Layer 9 of a small transformer language model trained on English Wikipedia (16 layers, counted from 0, width 96).
A neuron's activation on a vector x is GELU(weights . x + bias), where the dot is the dot product.

Input weights of the MLP neurons that the questions are about. A number n stands for (n - 500) times 0.00035.
n6 (bias -0.083): 534 538 419 474 418 492 473 215 389 580 516 572 634 533 343 413 201 714 578 525 614 596 519 565 570 454 170 395 414 496 813 711 355 688 157 752 750 399 367 454 528 544 395 642 588 587 507 528 519 428 654 484 457 533 427 722 469 428 396 392 673 345 726 596 484 304 519 318 609 515 396 500 643 672 600 305 472 475 564 591 427 485 409 480 497 725 496 411 416 330 444 478 607 459 414 387
n36 (bias -0.093): 610 269 431 141 723 531 600 593 542 521 548 693 568 270 431 488 480 756 360 710 339 412 488 513 717 537 496 390 394 341 354 394 556 392 531 492 218 384 733 585 635 538 597 698 480 434 534 529 661 492 533 615 560 473 356 523 258 698 567 554 644 607 560 538 727 429 698 383 453 462 613 678 385 485 383 410 752 481 605 508 547 275 409 454 472 415 552 629 675 686 496 254 464 317 363 454
n51 (bias -0.046): 581 453 301 592 672 577 258 478 457 546 627 423 496 367 514 511 612 542 524 510 504 387 493 720 396 503 407 640 591 454 488 546 419 489 244 539 427 611 636 555 280 323 496 396 79 339 566 647 460 574 554 523 486 478 485 557 527 526 614 539 477 508 337 504 519 647 742 654 438 472 186 612 717 269 523 525 666 643 623 381 536 415 669 488 352 658 555 511 436 646 664 413 437 388 770 465
n177 (bias -0.080): 378 565 588 504 517 303 500 593 442 429 449 315 552 744 412 570 323 524 294 467 408 546 730 153 426 504 548 471 553 583 354 750 452 408 370 576 467 351 587 363 475 504 328 322 348 533 663 762 665 693 739 414 376 473 272 546 290 484 669 517 553 573 316 479 407 437 516 496 508 405 383 539 626 649 245 542 652 583 805 347 683 504 556 396 438 394 476 556 496 265 496 523 305 769 571 727
n186 (bias -0.146): 358 236 703 616 529 569 649 126 496 538 535 442 428 510 543 41 342 477 483 401 410 618 652 514 300 782 473 372 564 415 379 426 455 545 425 147 523 724 576 346 524 663 335 416 419 454 641 475 651 538 190 311 521 300 536 590 597 389 595 608 209 418 674 542 454 833 469 450 548 628 514 578 453 358 523 873 513 445 641 402 615 660 505 589 652 559 594 169 427 746 531 557 531 570 297 424
n196 (bias -0.184): 719 586 561 517 461 554 477 443 565 231 450 375 622 102 190 402 600 426 608 342 448 486 473 576 430 546 441 449 661 526 913 556 522 364 366 653 608 393 683 709 495 375 267 654 455 691 304 642 487 581 714 152 241 583 432 491 821 402 520 438 426 510 796 476 514 467 654 633 221 603 519 461 673 586 524 410 416 394 341 725 572 670 569 278 437 450 603 518 401 621 451 734 446 535 549 25
n201 (bias -0.071): 725 534 654 455 337 448 509 532 952 638 707 365 694 485 306 690 438 447 557 343 645 743 434 450 518 655 614 442 495 531 571 636 472 334 668 751 175 388 563 399 350 364 460 446 405 437 685 317 491 326 710 232 411 353 533 550 368 570 479 614 768 414 713 227 481 312 191 466 579 127 243 220 627 559 460 478 465 509 625 289 767 664 228 638 648 649 580 600 671 593 407 431 448 689 398 654
n217 (bias -0.057): 455 474 111 409 344 559 537 552 496 668 518 427 525 415 488 572 342 588 572 614 655 535 443 526 524 624 292 331 605 520 309 284 574 666 349 864 646 395 578 308 483 488 417 290 98 466 542 675 357 452 679 657 675 492 649 441 615 414 587 478 496 557 593 643 538 340 544 462 354 441 522 488 259 326 504 313 754 516 629 560 610 484 513 759 561 471 373 629 610 342 727 722 516 359 402 278
n273 (bias -0.091): 686 645 550 404 401 605 436 344 450 429 579 623 536 448 377 591 403 688 748 692 469 542 480 237 597 485 287 439 226 721 349 516 680 456 619 428 563 540 163 526 301 680 411 471 468 649 439 530 429 361 661 376 696 640 428 466 496 568 387 416 228 389 659 702 610 341 641 431 649 328 580 379 600 408 383 614 541 481 480 787 714 468 565 429 476 508 349 516 393 533 193 555 476 547 697 378
n311 (bias -0.119): 583 540 288 508 609 423 610 483 585 417 428 391 443 514 791 732 593 433 455 297 623 574 596 453 688 554 677 518 495 458 376 419 359 902 443 584 450 528 450 512 421 458 440 304 358 550 331 667 461 417 173 577 529 684 531 382 350 587 457 792 604 731 642 431 616 320 556 415 552 613 537 573 259 382 537 179 422 658 703 84 382 732 222 159 577 370 456 687 597 286 548 586 680 607 539 486
n346 (bias -0.041): 463 509 315 374 505 418 547 463 245 116 460 644 661 356 464 398 647 534 496 504 233 544 477 570 276 451 562 447 692 397 251 403 368 372 500 525 652 384 705 504 520 464 182 485 528 607 769 487 323 371 500 767 562 692 816 549 427 584 778 455 219 883 439 614 730 618 619 409 408 576 288 418 279 689 707 513 605 704 800 451 696 542 428 303 713 687 594 295 446 554 375 726 251 633 611 460
n369 (bias -0.074): 538 446 471 602 569 579 504 496 294 607 284 331 868 472 422 456 500 452 524 421 291 473 648 505 280 256 560 618 456 565 325 539 670 569 597 641 367 395 762 639 382 594 702 628 410 399 500 374 226 662 535 601 693 521 393 496 337 466 462 554 500 569 674 128 613 299 687 435 613 553 746 803 525 639 420 593 496 681 362 482 136 572 574 313 522 296 394 384 455 597 328 680 398 721 601 513

Each question shows a token from some text and the vector x that enters the MLP there. A number n stands for (n - 500) times 0.015.

"27": 352 523 537 480 491 467 520 744 434 334 525 476 367 306 530 527 361 544 685 337 402 508 773 466 455 466 559 427 545 585 579 529 668 580 498 522 545 756 435 289 592 416 542 518 710 446 488 249 522 462 174 358 513 487 627 438 529 301 401 444 573 304 574 403 447 433 411 570 611 538 636 572 406 379 563 476 789 356 149 426 424 561 624 459 637 682 545 661 573 738 522 465 517 421 570 486
Which neuron fires most, and how strongly? n186, at about 0.64

"– ": 437 499 604 390 389 450 518 719 327 303 559 670 313 312 492 578 540 600 666 474 447 337 606 329 355 335 647 452 585 527 386 790 582 598 470 466 504 526 581 442 602 493 442 591 813 527 645 435 451 631 186 439 579 545 462 607 374 459 431 316 590 512 555 371 428 369 345 363 499 681 536 532 343 474 759 410 463 466 394 373 457 379 533 506 463 557 502 736 616 697 405 503 553 577 620 571
Which neuron lights up most? n346

"te": 452 488 662 414 609 573 453 678 403 573 531 684 621 573 597 422 420 801 583 516 437 306 313 392 499 501 460 635 646 626 709 526 598 388 681 674 401 461 367 378 732 687 432 663 681 476 631 410 470 606 249 506 574 510 512 389 620 604 360 408 435 470 494 300 335 375 275 443 336 421 304 471 319 483 564 415 647 414 340 414 656 391 608 614 450 431 396 612 517 514 475 403 367 498 536 541
Which neuron lights up most? n36

"basis ": 313 561 541 390 481 309 246 632 457 553 659 588 606 512 665 549 471 470 737 677 500 312 413 340 497 495 604 343 558 418 501 609 346 686 635 617 617 422 518 520 585 685 420 565 741 474 535 362 294 605 428 524 553 446 457 506 593 502 405 282 394 466 354 344 360 447 305 656 574 545 486 572 329 442 467 476 415 400 575 485 723 467 460 632 592 637 642 621 524 270 724 389 309 508 529 495
Which neuron fires most, and how strongly? n217, at about 0.2

"| ": 422 402 515 462 567 542 532 634 516 352 652 768 398 436 417 582 602 451 538 380 206 460 302 355 495 455 771 249 621 529 477 924 310 743 495 594 457 440 396 373 449 477 483 590 551 560 547 453 488 573 322 432 479 696 330 433 383 558 370 473 619 284 506 435 592 410 558 500 486 791 484 516 332 513 638 441 547 380 484 410 563 523 657 471 392 575 534 641 517 598 495 385 543 485 670 451
Which neuron lights up most? n311

"W": 204 427 506 412 447 514 223 452 493 458 442 501 446 455 559 422 518 575 435 345 405 501 520 557 338 270 472 516 417 540 717 399 391 611 638 495 715 627 587 509 645 597 539 506 609 322 721 360 492 742 357 639 358 424 493 197 573 534 543 442 564 313 565 318 520 543 392 498 606 518 528 530 425 408 451 449 893 491 406 644 557 707 500 437 675 589 596 502 535 441 429 737 522 351 600 431
Which three neurons fire most, strongest first? n186, n369, n346

"66": 340 442 377 407 496 436 501 716 535 289 707 648 305 558 264 490 342 730 711 377 438 576 666 526 404 518 563 495 446 592 567 688 456 358 612 575 453 651 373 540 612 623 526 503 452 537 514 379 362 391 274 417 620 468 553 364 499 346 447 529 431 423 472 409 364 427 344 311 761 749 638 564 373 534 502 567 653 495 154 529 487 462 558 487 541 534 684 710 498 523 669 514 519 391 518 507
Which neuron lights up most? n273

"North ": 386 443 355 490 499 370 232 864 516 352 508 661 606 261 463 514 661 419 549 461 566 513 508 565 379 499 371 592 573 439 560 606 456 587 672 460 473 648 282 543 568 632 393 544 622 292 597 343 546 487 431 497 349 344 535 404 415 646 438 424 580 379 511 385 545 493 382 570 821 681 337 500 360 540 621 353 539 554 598 524 606 584 893 466 505 491 419 474 565 579 637 275 479 434 541 375
Which neuron fires most, and how strongly? n51, at about 0.48

"techn": 443 433 554 545 486 504 405 754 522 580 590 639 513 483 525 489 365 729 571 514 537 293 376 432 505 554 499 657 602 661 488 605 391 527 576 571 550 382 557 432 635 545 418 570 599 622 453 280 377 492 485 671 518 530 418 303 469 642 350 291 408 459 505 265 382 454 294 604 374 295 695 416 313 276 559 583 519 586 226 430 707 549 685 741 478 559 495 489 715 371 556 399 319 580 502 639
Which neuron fires most, and how strongly? n201, at about 0.65

"Red": 376 357 480 513 565 393 438 675 364 558 418 715 574 251 315 550 190 600 458 468 465 388 308 451 540 472 585 719 575 642 623 494 401 431 607 667 506 708 512 141 596 593 460 592 580 492 647 272 576 564 507 594 348 413 450 517 542 553 471 278 497 485 495 330 478 439 382 603 672 611 516 405 244 434 451 551 654 549 428 586 516 643 602 571 376 635 410 473 468 517 625 443 628 388 699 558
Which neuron fires most, and how strongly? n6, at about 0.16